Layer 4 of a small transformer language model trained on English Wikipedia (12 layers, counted from 0, width 128). Numbers have three digits each and are written without spaces.
A neuron's activation on a vector x is SiLU(gate . x) times (in . x), where the dot is the dot product.
The model reads these tokens: "," " making" " it" " the" " second" "-" "ever" " U" "." "S" "." " com" "merc" "ially" " available" " d" "igital" " record" "ing" "." " S" "ince" " the" " m" "ach" "ine" " used" " was"

The vector x that enters this layer's MLP at each token. A number n stands for (n - 500) times 0.01.
0 ",": 726401512374482603628494531438553465516497517321531506463453433462598434551450476379353440342426531557475400507489354558986521545324524621454581378439503655605482374687563565555526381592470550536572474422461579457387644559559387533476444607490429470406456519747676351595457496513341600526467524633497448549482549505446393369254679443512408405460500589443556644665478432583403603385422
1 " making": 647328506581418468626535578481496554596318513533555514463453342515510369638391494429461460296490650499629414504544550518946468416365432529510599466483464518660633295583486556519532530626489570619425318588527477501463539615588346462517516585550472499242515512710527326502433485387329580454400627628502485451479534359516430410310592422445481500486474552558739608548595407632363490404423
2 " it": 689333581494448477661553503484622532508548532421577577440463371487497479595408528498408534283423562470611328523488618575804392423389546597465611454428418496618489286699506463586459504624645451546413385563451469450515668576535387501622457657507464417301455536733569378366490503498363539432451482484523289529358497506490427425318640494372348426573549626499670720597515417667309570551450
3 " the": 704444515424520672685455401374471451505483483396571455370502469527614484560365545512359348327532505409501369571470551427948423421348605637528602418526447493678520400688469463605453507500585440418462395447504575402439650487433428558489559583618417493316533503818552543476528476469301553545485562628555370460488518496488462427337649520476379462531513573429678656649475390590376548439388
4 " second": 722349559478566621707416401391605548515418454485549521626570450493582469669340550516443442390462534393477283553539504531887407392334418698618544453387464404537611347674505485478418444408546592484485396454390474427452678519522451508490450511661454454372628465776534607528614379628332464546505597659512440550378412474488457531315514460438367499395495540410700570665429479476547460431503
5 "-": 696561487514534644635456516265544572411564528681467454449696440437620400723393498630481454316534496478492356521460570406763474397271525678545597422573433475702519402565531448496569424494331527570386460433349432336406669365620489522413344565434316509314610572674554529533580425558410446453472510613504392537447423536599565423397547513579286540519575443485572681621426650460514507421424
6 "ever": 665573448445468611668600406301618645420444431551568451498512527474556392669408534525415545335455623407535375608507646498934414486415369425564501416427525415607466414650435544523396476534515456422432514384270428464511602429644312440430315592601522309385559577808470411571675440495394467533535658603510420453533448520563550476508403507472358580481531584410600442619488527601452568389542
7 " U": 511529642576444555691374459399474545441451455546448485476553368525648344616469435507391497301438505534393471707427528614764505512336500616491637361508355456700568493728461494600546461449444523521358471516373585350482807521625433489386504435470286512411613382701419360542661445482349500523422553709464392400450631485587400465550573517598307524568444407507535641636592475505503519349501
8 ".": 546618628376442559802539574450466342502417460405599464430512337481650372628573495583345612392458458425388551477614647576639500498392480518556506455462507644773394443463421680580368519533517516395473508475461425408428514454714260459487528682412410686401599464626449498586436439581443511486548587542453389524497601469407585471355378509461331630182651603468553521713424474522512558358472
9 "S": 585547646484537643721362423354539534406501451518711449500562263355637500523505569504627642509430468456462413574365502626737457538268423523480577362561331667845649460681493541493573433522364553440418593582348497472507703439463417496439536473502430506487534546727470351554537551435331526398391656567378536393544487471404412431509544530510337499468459374376502567638514460545476575457346
10 ".": 655561495445438735740414439499533435488463482421586453436493368438654426651471497505455611455401488440500427502455607596804506482383505493452498425482453640788447440519522550635396564436366565433460551403400463424489623489662276537300451721403484674449475519739427377634512525470380589465557619551422428573514546509462506555369478477416338561295604384363547449721496465550471665409392
11 " com": 642562671515429583527495565482602605523403499502452560504548407526528311659393481531591644455420517576576360492443604637774448488357477453537542400394323413578657326672517529450496403450507375606477380552598467467507847559571553456427451519600437550334483430757390390551561410529240403527563579712264361631386504409435438468515599418484418470419522375438628459603572454518486563503386
12 "merc": 588438489447628589600542451373563483498371554426616525431563497573566454546378483628660316436608463462481507527513674569776622427333436559530606558440456415596545393562382473541359564499429428476527512725549456492389708555614495358408522597588514440362638503781396492306547238537330511468580639666472504446411404435536405580557651515452333364321545308490500417684505525497369378526502
13 "ially": 687579426283320548688519534423652551458492524565495489523421472516525482646448628592425373245522523447622305503495532554690549632301357487532506434406509575497509247644539354747515397574433566497490486586514433567329667555645512473511437634616491457343437518828521407582636367545326524580471597552506455480429334442557427540458495495512358459414509495491596512633464380578408567492349
14 " available": 701349389476488595624425509445535619547453466517610585497461362370595511610386573567442479291504533468526418534449557528917590487320536498462617453401404470582467393710457464544464442412454557547453490634506447458392646500600480421472463631552403431303648477864530282468647403384372462477568540647485555534502405492458417547471596543534341463460517478457736650533510480555366451370400
15 " d": 587387635412472545590363450426395528402454551494572585455616471556576439600377539610479408330557466555503465543521547521825552497235521572606651339418458379563572372731478425533381450498541510586413382478510593373363882470477345380463562621485485509412452456609566351504530469463273596445639551623467413595527520560541425341418713463483357535452552389528664635528599549594401462439445
16 "igital": 617362437477423496599396517373594573507498479536628475519511549421640438648427389586496374286576501558376411562568457585786659407340482453532600431358422547657336377590442424470486524403495386529515538577449477494510522450528344358502550567503487532272740456815526394581702556572453613481622513680627415434439364510495518633362534436405312487424589526427710648587503463557492469333420
17 " record": 736344476530530471577345444455526619565494522528516510464464390393683364530433478616441503348415568475553357542562578571867533523309549540564540323364472467489473272583470429401511429394435514472398542475521483417516659556406320377470471427581556563365600481846392363587637575406302582554534454570446496665508499535599465551443612539477372430454546456462750719581531558612451484474461
18 "ing": 812255463515499504621507583279442508597436520603433456415512494452585337649392540640385352329554555434653369529466492620847537396405656479578458521272459420530449281606498453557519529453411442515472530453511536431467612481593367524571403514491481570299587521764587351599611516500367638569524452549531475618539527597505398429463637417429330447485510420467619588480611494585506497354543
19 ".": 708419484451430670644478609402531481499488596482624524387483393495568348596435576455398395436401558489617403607459492481978497497309557539502477366412438586603465411722576534604463426641560577491483489445468491441442651561552380498470469665491465478397524514668621445502547441514327614506564521545403439535436579498446383382333638393475259588459565512463577545687451408576283575327370
20 " S": 550403681504458596645418453399506531431578496471597483471628356493566412623425628415514447482541522492462478567425496590807498463235486583484641287470344593714587454770429425590584473615576569458504469580368554443489827435473436360467560490483413454350528628704564395540559510488325552451474568584411498398507546509462434290357645422546304480505488467426599567605531413598335435441382
21 "ince": 497443503430394635725624671332577530568492428326590449471566482605352435593350535485352454304463594363463504584512547528821490543486593584459700449385579632644480280623379459570340488702562605406590315470450484416490590484578422500480594559504433501300447651657451451503542527544284471454487602589520496449465457402539484355489435570565290484419479522599567536617625360640579431340454
22 " the": 645509545464531707768420418398536476477490430358600433397505456514554458527416511488452351359535459417547369581433561445970490468307556661459691408574458565690562355745486458597449480544488466369538461468452574382445612444436420501469531555604395453343515457778542533512560496503289506506464582642573417454470538450434491469365575539426400503514443547452617635692460411566439541414359
23 " m": 644444548475468599640456506367358580567415394435496600508735380390645571705380521623473430454500539456502407603497563562770617341319501616579612418447455385633585386729607488574521440500543503511492511366482566304442760483421330441376435543576454435390521453699468303498645468511358564512612543639440461532342584465330536470351541414461412549402545496348643614630503497506438566428379
24 "ach": 544441567383399356628436548317352471522517499477630455569704572526661307490405523582386446287588672474433391542559424745747534503411483598636653347505445327663653415541444459549393468514569527528473586471469488339559748484472468605481592418619430543493583641524343374449408467352320558484687569620586475626406416509535510422463468522403176464576563480428593579508520472464528474467508
25 "ine": 673334398476480521606562660262390487616397499448512518547478595522589430540401547752423418321479582359458431447671471721750365378428398580668502552505415345609429405477480477503409409495471380551443607531511469454564563483655498573517314595521392594351522495693535464549537535605523691516392590609598423587539487549542495540474478522379188463347671554457588602586338394579525417380408
26 " used": 785372445442477566528479557370541619565455506494520563389504383443581476503379556598397464292517523407623364549516559566905510575345510553469602390459538470617452266683482531545447434485488583534492431678535376464440646479557471471561486534561386422358598505814557305497540361385373494456504510621474499544590367524521444538528602512504351545454477373492791659502501452523306466391456
27 " was": 718422614415432550701542549463588473562564530413443539386548458548541439610453586470435473232487567477560318493591511652803528509370576578470658408449479485582440316672533443652472401613565470549388361474502498520509650507544356486478377598535428506371465332731582376393678461425279588559506594444494344506405480536508446389383690483475306402474491549444684603666572415539325584483454

Each question shows the input weights of one neuron of the MLP. A number n stands for (n - 500) times 0.003.

n30 gate: 561537489661510436389377513408660500529519537297276347555503596450595382466503553571437535539486484306427517434537571394380475433301664579559523577471568561410558560266551531605497623630361574535397579466569454475325495393650658551523494611382487301483461555476592478506615677506260552555536350481515447519497598552606392465635547509598402683533548393440575514505445448547557478500584
n30 in: 665389389376561441415607382530410532592690559525242497503464445500393403715359565600535354539590592598398565305409532455502486511535542489457625665571492508497500497382494558646503555385523431451495646406267565556468476395539330426690514720458460452506615511516440627617698503397565450531542429466539331418633503547393405386422419416547503537388683567650517583516468558468467565618475
Its three highest activations, in order, are on tokens 5 "-", 18 "ing", 25 "ine"

n193 gate: 698418589570421637420418388478460484598467547513577544712460531401326558540503388535272651413492500353366494605508435472369394524487516473542419398490768484347432580600430334519469382439464384421479472536598575364612566564564576483622431472457623607446492563429428597557554535519351608456445489574416563471585617428596669489599554399495500505672408467408669469471392557534315507448610
n193 in: 578513508605515618479613545385388394570620366452589585560409483492594494526583538486474432527596562460395530545444565533396429550444454527579564432500433455450463255537610407615616463366559587653401489383519408489434556506478542519440431406358492568399506481529401438465563629432354454481486591615645390617434523444420462503592485534741702577386494633606383534351617503287654655289325
On which two tokens does it fire most, strongest first? 17 " record", 18 "ing"

n271 gate: 427397619509359570533314565552422549289509526278326703469288572485433690433279539670586455543340591547590469560422358540495399657628485422550689408381590585544512503624465399479412557563327543568581685379402667720461316615494547652439398500435515475509598647278536491399411500598345625491411589711503404351599426542466595484606529550427697529497356552473469516459516500542524549534521
n271 in: 533540453547375494382372795375367527557652257481609439487426451678621697539473540500464421465621406336261641391445575529508339604522591606537423526431285830552470458665304359468405546497575503506478415426224393677761509555541586329378436430512642567585459545427441607588662421544590523560586612335423548491487546540634373556549530647462444497579424497509585455488414491417519454418472
On which token does it fire most? 21 "ince"

n87 gate: 521425593633429535529406320688511480469599613566367430358355381573341626584247577529511393565492447536492557346566428625524377344432439492414417444548497580500482500461569517551472533652519580482553550647513316409469529590383526623427435527483549500538500454378303407597517586428481618511478641621511484545568610511451664458518366611484553553537612580393616354521422428455524326347563
n87 in: 662450337535459525527362613402650495303585479645508299445602385396523453625534451511529477426632557672519431636595435356447486373473389497405654534565484395405495500503534590590590339494506484331476410558568405440526598436610518428660687486416508456571536555381604516402571486541472474462645514475459492383558474419599284437547469458419744418333658397546579615571560451627586475566487
On which token does it fire most? 1 " making"

n60 gate: 500610544372540562529297486471488441484450502459336608517570477473410538433497550419567552512615574479437485477442469430511463464386692600543516624488498392300395477412602482368549351584431419510570548417644414557545514492502435543495585590360526515500520328440442557569565687490465516483502535465534490527615601507538445549483465416652435739394459448604594480641645369605400571604622
n60 in: 634622584503384591715621480426623586478292601724580595365477524412553485430445500451677393506682357461506497524545621583625453472454494483523394500553408540425382522427485470653406364509600483404489696473403377441590503643486423405402470482394307532594500553421537526427640471418565472453538535256643423503444279272568482567548398473436671429500481491462600437475768392574370529374661
On which token does it fire most, and how strongly? 27 " was", at about 6.2

n18 gate: 495560447475468584401500449520456412551483449393520299525489540672578597450468506528468488537475598509481449667445590523470461633445564483481267290378459557248508558381346520610410480434575567413357563357511645421536546637796687614377480523573599506696472413378591492483360441601588474548562540525401384717492500359406655576489363404392447513672537534520607583573579444521442480435464
n18 in: 415514332427603506555448480529564497569533489517431619603468494375413575432540362374500528758482588417532446611527439506516420529373573319583355338556515506581591631341390518473616368558412471554297561368497463308463514605442600686494622443338607420391443473523477570329731382653635670444547673497519443624631525578333713414537511521500457448511452550274692551554595447382576580538663
On which token does it fire most, and how strongly? 21 "ince", at about 1

n239 gate: 556546465503394376448628520532208408581462636642353426414341582545463434531509581430451454470657605512364416485581583419503376557488400526711557295360599557503452536551549637438573757518594456414630509422515429574453339530523494476713625369568472562494672533426483564456595470591476667376527372467516571379530438552554426469602514220523478450678448353538468488551319679519337458665393
n239 in: 447527485509383466521481553475637526474454396476484350388418595394429459564474461420549351413512509458710591661468516475445627356732577589491596577600439527709494374470468478385548266436503371320561541541733529342572639569485389409429363384480506547599575170374503558457416615537525519698488591481596612379594276442519466497702456666405594506609663593463553313646410481673558664336549
On which token does it fire most, and how strongly? 20 " S", at about 1.3

n296 gate: 452658598481609458492643451472442575524444405547257554537417558608513514512343530514415341528540335640370449427543687529360759358640517486424530582505508554425557417462503410429363538607529648440409691563667340587354672428403473434400571619508495410528446438470340394418503531537423579432525682534626443453398571439363460644486542364631611450597614421567477488462526615536378452469658
n296 in: 566524364503652592432572524428415460494486612536401329400454640564532557488380715580456331567564550405530610390540604480604578487560566544441610370442692543352425513433480379433399589566529594522478494591595462322571754520527513438608626553521567547506643402516405572664320634611475547503514421564500475497385343311438536340449495546583355388397585331456372583465636481336541528430626
On which token does it fire most, and how strongly? 12 "merc", at about 47

n74 gate: 640585410613613505560508612464516616407457411445608573599351549492444627566447596397589383423433352511631532514489671549448535474466571516420523246434547546402480518541456415473437699533591516467432473459551615540475352440529526573269653556517462337535511567394495471564506471412365386644537562375500414432505698479357409558538655467352458560463485521436401440434561707522558337409618
n74 in: 728355486449476534758685541378478527503540443383494523497400602600454488332434623514574586705406494541648322651422615477556577536555559514571500302478528544372446532344526362640518644637512472495578281662397440466455417512629646474533511322571601600474443594475494551577630392404511417386534523489521629439509473587445380447467447594413426527495320543486509363557533373353265500486517
On which two tokens does it fire most, strongest first? 21 "ince", 12 "merc"

n97 gate: 490587497579524490553516525615588393459356374598529528592701587384515547436610554508428567449585523473613567628408654500270372463507523449493405537435487465424394493586545423564436410434376408599432518461374411405416572406470361474701577526353436492469402335527422574610393497459451642554595681436424487452534495482505536455606685429622532584545595370520508518534666449508490447410432
n97 in: 492327529461408690451337515599492467581650573446743630437433524511658650418591433503409536561563427593508428492602456401516479477567474505503646396682508551734439605409446604529369579427402516589495652468553461534400544471438559591387460593600427666389436495365443372487486471558524613505497460452489442418548362521452365646384498386495558355534422584474500546485462450536581341635412
Its three highest activations, in order, are on tokens 10 ".", 9 "S", 8 "."

n269 gate: 662395508649508492540441461566468430436560642476298547560412536440516297514552728630352491650478413585417494602416446539408383550479516505627404279596535574453505578587275568557570559534483600389524559650399354549480378569487558381526605354366751538459431511471527430462429382437536443549495591473596605628486580543508514400668441477438460541566333587538568439476648533514522446377350
n269 in: 379491477424409526354458523595520506569594229696563384532523512618581611399494469413653460532527471564517473586383634438628594489426462500605516534278514378434570539463612527521361451458497392582506455488565463409577529431431679470555343693544196359350394485540526500705466677468604660306456530597497577408690577399470468546351635488453372412508558553374406620621589567348593550532457
On which token does it fire most, and how strongly? 20 " S", at about 3.8

n153 gate: 462608423534621560573562525533441560549592500660387460629455544463470485417467509457530377477471705568576457560459494587515426506361406610403552274405508558436645516506624559606287497482491381320508762468615482326452558494590517564524535405314434468632618560447455605366443477394431425454250318382506471520639386587538537616382349450653461615442622591466454518459548557515350418675706
n153 in: 394430578460582334403458405333471602478483768269630521459762350617533565409433552540494476532532578479534518524500545524464529576511650549489460557406529612381307596427449479620695497521440480596452623388485580416411489453543517533500397565641489512576611535351526569613482407637420259558541618570212594486391341466444544585411604548497279644603392491486584545464585323405402427506466
On which token does it fire most? 24 "ach"

n82 gate: 637618640541367578476554553619486532550561558427483492636408418472442517517401529473321474378528453557457466512548468542485475369638552374553553382340595569483556448404489222691494489281497481548500642525583465630588524596495471494477542506497640417666545589455473525721356489552430402459492539392465472338525346484374514434481529631330419578636694343316550506495552514515645602331633
n82 in: 623462369654555515524453535552533584503368594419596451696674601414482618284571594367558513365472451510473506452419421593587546399613539458535598478451533462488453477317364456742560399371566576550386478553512490726419720475400589441522546475633436721613485457254593436494564607588160586277543373712370506392373532515568466586562460472470522623537403396296485600418503534368554596463554
On which token does it fire most? 24 "ach"

n255 gate: 463585508508526442378486619550698463447555388489553330525430696583540401339587474508584434425383588408489492425514669483384649543516434560540438546340560508393452401655540397650554360452377659567503585441550474727424527523208505345633578399572484561378461503551552508489555494357660523589453475347594480773533549625494420460582482529486411472482409497439522361601584503517576420367492
n255 in: 573571454543508402590539469483567348388359503575514445674378330432500550644338566600486483503492508534356467638442534514512411340558600521529494396390385453453396503589654472603643461416469427453457545392682611576615439564537405464494445643528664459478352685413577409581378462384429483459682705478549467463396577612415617582596548343465418475717524565449522456432486341637521566492444
Its three highest activations, in order, are on tokens 13 "ially", 18 "ing", 17 " record"

n230 gate: 460377460470366542449482584518414474489510378444414372552476495528679485565537439446378529490518599606542492495589595503451575558369413446495402590547522524355514512555451363550557588454523480363524536523430269403505415409471510731508490603530474443470465585365517572353653525505457586684567548485468545439608623498540435477464477592552656516600628547416665548493456689348313599403561
n230 in: 673604601528452466370661519444342317271372568631382443628425430566633454624768440525547521415503576541461597527622497394387483522478503497481452341661316459569405610500441447577520512494553697714506290546366649494566439514433423618533449557426457642585446363601564430421355622455448429412497449548467474453617512743480477494530505424419473548405491472618526561446391497578416556412369
On which token does it fire most? 4 " second"

n32 gate: 481596444628553637498573571532674541616520454380585536403619409262427632442383565467558497406431540426580551505477584420489505657450568442554600624524510547622485464343361505452366437617631450409577466557566503452564544534553434477466538562677422434617561423453460480515389576404384439353431605368443464567400468430497482675434469374666537488453608579442340471383563490465460525345580
n32 in: 531594366495437623485570462520490528534600574436475457373417628440521609440450529500310573523442488588309561503589438515573380616393651549432614676460453632454553448591495448497469508464659609478559490568400684632489546396537597251607467495519469440602482422469495525440607573520591430338638487387628465554278578505505555495395453485433466362500579502480488451502552468408544390388463
On which token does it fire most? 21 "ince"

n158 gate: 398669448606549518584465640397398406400643402551413463529643671424493519424514643541454416479558627376533413511375427413470562460457583405387580476554497528505652525357489516555505427409648598477564508439414442461439523375616535556514358713495500537536600600429314565474239529586482533495631316539622453523553522456561714454472600422495505498476548503541393463485524414324528563617410
n158 in: 331526515538670669480598517534587441353518523494434601311622579304610515377540478521546562447414488433433542377415384419476406434465582345417648405402500491636452363657524540660537552485351394506494764569654646512587500431754574539488432533654602713497437500540517649518685432524524383541408411281440354636572509523643506549432442503597454511440623571512305449401266468403535481479375
On which token does it fire most? 5 "-"

n249 gate: 608483551467556472485258391458540461407611502556591425546490318567502453674532645469540489608448426409472427406421311338553392378435423541647486404412614505589589605445527380521582617429609398358508513361598514567560482744470435581524567479576515407374466518495538597683476531482565513508453544518401495525500489388490562414621490516650607440639506492492503418542470505394462368634688
n249 in: 407560353463508503719411549353500556446535637635492421503574611527482577562458486567390528543265559408368530382450469432584336589602535606510446394406704461555497469453489531570378542511489521497405353489400540325600620610436484462677543524630546562449356486550611556578430538462530545610570552459572660432264382529584513525430576589553534377585482519505516332293520519577434391551654
On which token does it fire most? 4 " second"

n76 gate: 505534365543480565601654440580487626362508367503690437533410645429528492633483394608307565625421589573612473819506461456471459484524476433626532359361385466331461646448539508644508584339514460455513386453511389476652424423463571362475413399472645473617410634534524656478446595451462647242429590478445486497429545455563378593451632494479452477543441624481492589518492527431398420443465
n76 in: 418495379333405417586511537493617747555562557454450280362637396628403389476402412443424389552510593519482608511548497437588451570609472556407403535326559465402453539513513559573390522423572497528472524508422541518645492421459508415747518676466562630534479304545719446632616547433466356479529592385646419470395473449571578514490517414479470468662511552567479556525405490541469432536528
On which token does it fire most? 6 "ever"

n309 gate: 526522339530580555617724433500380517408473476568503482570485559452631698523610336394349404495553557438542583518487616450356276529566589598389725417420429490520641512514683562505503438515649485478561482576465584408453522579466367553458487465484548510545410610442527421473508545450460557674438435602463467619417550539545490464359413497362461370444549346510455421553482555558431491463505
n309 in: 473421583475313480460416471409507432611619515542544644408629463572439459526428688649564471543492550458455479603461537467405530473631364475421508603553518569588444483502568529505461482643411348657465495559594398429401587482467493490529541492519288452487577270537515621454468607566477675536401454418535559560608457492472508399393576303694476495455478513492508328410407459361472687548392
On which two tokens does it fire most, strongest first? 23 " m", 19 "."

n152 gate: 422593522373358434629591440618425617413478495530264472558527438514500542415491314554675423566588576452312517566388608406505467479476470695439404602549438563369631474387573619577327526494599533423395506486448555623610505408541598508431525461614490338505569338572610538533412549503539615560604409648666401519315405468464533403581474596318480602398365478530577570382446448569541495733438
n152 in: 556513472439511506481624583633399444447383446393443607645585428433465477544512462411573322371377492468495404523523370661594556495579456448616482503587255390357610524462434451531431567618514642387404586494651615559727598582552384449506416669487551553422337694343453453614500570570378640492497463433658627489463471563588492488495413509445480453381641494494492337449686603556343415307643
On which two tokens does it fire most, strongest first? 5 "-", 24 "ach"

n218 gate: 587431483424486531350468548496591564655675489531505490481359417442484558555558381526433425383637498366568587500451520493602433359582393630454434582462500567368456581530470577543362542461719512442519485449634490536523498505521553510475565507529498641577469505428474517414587589395430525687570461522546495381657540338718464408544372473514572437496482507590550473498475460319455539342502
n218 in: 624476444600527494555483481485494623282554405525640509430511384494398695500414354503397426302545450555649577573607430260402483549508643711437455345465492416523395556470523593455643590425651427486461474394709553593521552600517538506368395309442530410590568548538588525385617672435597438314653437429617591415617606378386475494367511404486368489497463292564520636595456525509539589497539
On which token does it fire most, and how strongly? 3 " the", at about 3.3

n216 gate: 439429580502569464433542525551609284508545505300589424322539522493498365574584490491520554521486594483342443409425529430529604628498582682418497593572498475461368435493612537555476642517429542333493425382384515467515456447444518348582428517434536495502576455427426507535505514514565507505550612564571538468361527554445509572682533566439490434471500507533334585641557488308444483607577
n216 in: 497687554514629418449432529598559466578456437454569624560356511538563528642423326551537494637533530426524412412698483486622445468431646422474517608464481600539545417568486393618672395542629440437380677408527506413428593547573463347486528608475550437560483382505615538609494451443624266511569547404549555516450391344348442349684518542348511485548658486562249609406386359523481421495357
Its three highest activations, in order, are on tokens 8 ".", 12 "merc", 22 " the"

n290 gate: 540462424422451492567682339453585465444563573564713442626495468513530559391583567477596426579561388595508452503535562468596597591679560518576475571423508465457337594583305389566614606597611531515479443540550486324472492318650472425341492540551616426516392582487479445678377505474627519445476481587620437341410624521460526563389372451419484578495577495471482403243568505412329493521461
n290 in: 467626286518508535578440434426456586235415467508349452370505574545317421475533579561631403668524664533396573481679489584588566518412479524562497453334518528481454565264415362548434530527489521659471516549420576468368570438576487581681580473522566532487535404505560497473639375423433628372511527529460473406618375453556604478469328423592436493433631566630519574487550524377594443689466
Its three highest activations, in order, are on tokens 6 "ever", 16 "igital", 12 "merc"

n135 gate: 520600400636398606601681480419656523520420643492602583463653557369566621304269489558586458463378503429333379566514376441632418523513529568497587500676584446492327528408689418444434492669355416451664530452375539558436552433372541532467407562451386415542468393367557568561425503577556489450452428455573415552377433555653465600464537555495552453399538466529513557447599548517456476609628
n135 in: 417478599455502579393487510475360599524472515460495314638553427456644375431527641437396572492531566312706518455461540464514559438612485533495557524396570416482468611409437489518384481288447322441432403575464583523513428443664507539636642415654527649380605456584598449495447472441484425597577505441424585460652505460448669505571526555434460378457567441627510555458700528497535452405329
On which token does it fire most? 25 "ine"

n195 gate: 530480446639500479617513505505431389503536390416476510539480537484619643341465514358530416346270570554495524321630443611558492553351650569344503516630403460460562584415527400669551522409586472442531439571430402617580485410523633415522508408507423456583437518520475346451470531389508492492570471424525518472429731710592513495702598548526443517546506500552471359550438484385546670315559
n195 in: 514471553503308376549537579405633466475385611346443580509445345604480710690469541406315682583550588589474596534413555359555521457563559509500478525475419312657319411307582619429506427321600617460243691401615634468366483509462594602596726464429622467311348562543422459361454305571363512630450506541522497491452512442512509562458367588605543552569584568479447582364528559432573598450439
On which token does it fire most? 7 " U"

n39 gate: 515591642540413682617468382518555602576564434503438443487430608549456591558484416457513559467577391540465565567518558528555485379405411485651456667519515586396549573746492540626323421629487487448485329588513699492414507617538559534559441260521405556610508541530385541480329459426539374500426337372451678488539438460461490527625476463558543488576494436457462367483359607435394440433558
n39 in: 406632565630410593503545453539299627491620566612597621448444497440310658636534575570186540306538549506508423446416415580665432518511508457545616568593548476444380485553385477527508678539424457479500307669541580456281447533519458392386459426376563492541437615513572535541449410685448529459459426505485613508357354387530661603560469435522582554556500435467454405461565601474540574311521
On which token does it fire most? 7 " U"

n210 gate: 588519263588557701469541387487497358473371481418645572640405535445456602628551512295491557399661412548427471545462550378362411478659463463503418426571596500640390427412500660428624574335491494472615591506578434365600428541548572340467572312439412480437396468575368557511476586360564494403687451486390500570312440610445690297478430553557461634567745506540684550503560534615486523592432
n210 in: 575462597566511329634374427377509538313564538569386525482616441708456519509293600518551430506442591320410629633332365417465588659456527428665455598503494535633547399398359506552330349285594421438566388305399564412420500661539518537513613389489512674451503509485509404436399369400451519707656475320513638429623637482325518579643571538443573622621543545542494307471449797490488590503599
On which token does it fire most? 2 " it"

n14 gate: 426547438497530340464524530508396549615580664385494635292489488511312427589668606531563455397494421488480437536567456338530540459533545432381512426378452528646571600654621441311521556591497423437399441451509632489455395326537354668634388474624623317583511592483506602657464457417538422463609463526454431503442500590636654607555444582593500473458378378372494634275372608750508382626402
n14 in: 413582483635599619533608582469625594401727544553437334432533448477297633465325431486464379557563511688639451456413535698548647508401404444305400518390458530578419460404605658756465565366547517500519509535520584540410561532578492641405491446550476497381460466563550520475447557480486370438395491418470629575517455433440375302503457219595559545360441574523486407636470548428584706517391
On which token does it fire most? 24 "ach"

n4 gate: 503370342543518522453687306408458436511581363466497489376437492695451558405364431535585587400641503464595664447420587418615492398637559505529440492526550500693570551490592397441539332425383425521408503374568486589460469511524456495675519642520611365600465373393360631540486565527593520511622399605431399347391401479538614613479477481521551377490521476618532365606528503679394464708423
n4 in: 521622279424598423492670492446433516703473511505430630459473340500484542520575622495620537569470418540435251626531469447537568471551576532516564477464433487458563497458350520505466426534438625466599463564527488648425684564673572595540298237373374467607434307566457459533400585473483534623486486690418552441497529484428571408492436602269494531612695363421486579319429459546503596530508
On which token does it fire most, and how strongly? 16 "igital", at about 0.76

n24 gate: 393471508470371544521582613510401622427574650446578544445511565555623603437509390489434526390594465420330542451525560619515453622431481578585506526505411444276618451579508577434511401542503372585470663483426572555407433483422397525360489661609650343574442544359438522648543714426447506519423660453660428596597422524345475620471420503489411672421365560696607348426320598500389515591424
n24 in: 300506518379545521424534612470582378529326376544430485434632623611514460481403443598478622464524494463518334466298680482591634613660417391532385376339432656436428449609537528623509565439528548552535555445497428560519433372429674460425340651497385518389578449347658399437438548408527353602602717332596503427506660421603296434543455438373419517639497825557605423552665443453506616542535
On which two tokens does it fire most, strongest first? 6 "ever", 13 "ially"

n26 gate: 342505432464465697403576633486518460405448593495489701500469317476520553639522442406453459516376497372662420544524636463535550477416570324487391386507482568572465627419581638592457587656554424657610670532547354534378398465559538569478437296600590618573492408411574508461374524442529618550476434361517484544450602412351395440455618576503418517573388628617463430470500401508347507487461
n26 in: 638550544568619547476407639294457575471451568503428420601393444481411620420537494383574749412470549472468458520455548159546464574559321514640456435560454352388466578595452373464525642489556508418414430595615365448442487603505526650494475525480406492341489693384599438617617558535536560459489525624410428396508509554398604543650521514416323449518530418497525595550566702439427608590406
On which token does it fire most? 19 "."

n301 gate: 591419581667477560598413456546449588506552623401478431524529531541510481381600529551457426407538794438607580511325365525437476503534573503482567461564532513445443497296379553514710593634399562489410626351446414519486373622460387674412741580593466579668399527511412511465415429562418594351568459467433437396612622321407478503474543433557497525336488611668546383497469557434471534386382
n301 in: 423304468652527485424545467578483574598584539401435424520574646395494350530500313443554588462541586395517602615660323576485601592590552700391663401621674469426550385349410569526590485556497540520599381406488403486628472603483427541600485567524528358500550264436534354344394578520383361413529617631682532376503691363573349449378519598477425627419434719497529296469470653479466503520517
On which two tokens does it fire most, strongest first? 1 " making", 21 "ince"

n196 gate: 508505433525616511445563591603336534447701355344387548528478425542479406358357639497550526461685470445492432622509373455453533338418514533651444604532365651426476516487604572606595786434566425640361566432430497427485307443643438432474455610492569284573638475427533412570544539436686348492525576651506489456280500363492480474393395523633468550427521511494525517618541633444398467601541
n196 in: 388532491443341600544566561516538557635434500616353540343467525509497534459551503551497554515561641312491592475710522448677373415541488738447355456491577311537503611360322525455372494450435509625399444675427459521401656549390474666308263314691595479548406418415624416524412718533381459527573457657371576518463677452705506525320491572440660633385421524539497302457384590494515522485491
On which token does it fire most? 23 " m"

n292 gate: 582495622420512283579551607444518505541612510607500403664324460450450471495601652536541399555657578505531331489686589389472516568485448533586688519515526425495473495480465368539578584449519487656615313278516538349387416471487591521508602479360498458411432516427441472544334466583558369656524476518309529289426549467524482402555480570559492529415574638544419473453478547481323570500523
n292 in: 364492529468586543634800606449743487531627366474394427570518658427464618590556725599390458484578479606637383634632600295447355591529444590599552447551436542484528454492392486460645586608325489505537442492427452384526476541436510459379427497433588460365448500398271668500545557457481452460492416538345432432625472508595516385389396458444494548475538363529481561515570484526540454584452
On which token does it fire most? 13 "ially"

n247 gate: 695503443500580503453468565543584600416378634592529322557695418454440367456467500441488464454580568541324606390302465370374381712677836598489473577594352481483475441407570491414503432605477605580517640506335575673374506488500412506592580526487407611514526434497620545517417571489434548423597454560518397589414536441552605592410417371590423601426338639435363459593438466308508403537506
n247 in: 591483474503573477489482539345421577619422544551272581431610373584363409335594488357443548411416637688412573422406473372533399609444374398492650521440409483491547642500595661621551402544512400681314524412362491457485472608474539441446538483382486610621662491547523677497521754480520569457543735465613738427439521480491491698450541515443311489508481420451350356566515540266483487509503
On which token does it fire most? 5 "-"

n8 gate: 738467461544451332538443631474490490464602555541513492550605355487545585345588406448418497272426464446356540508425435375556526350533453567548561443445438412404620569563678400518714535554524469378528400476558558487395571556423563492319437643361395476581479474381556612560451474497574533660639394455572566454555621505519429484565606781497429608439517429505500468623508471359469458555508
n8 in: 458433452705517392465476453415513648383382473485503549480568440521595656380441392487431529367572604431588365713416468443361515525453366631374593436481392480474593410438455466564548534584518457527387547591646540538549699424581468294423505505498593603497508503515425652487521390477629543472698575318323415443534489452440590548515411627573481452552567541431490607483529579586381557520570
On which token does it fire most? 7 " U"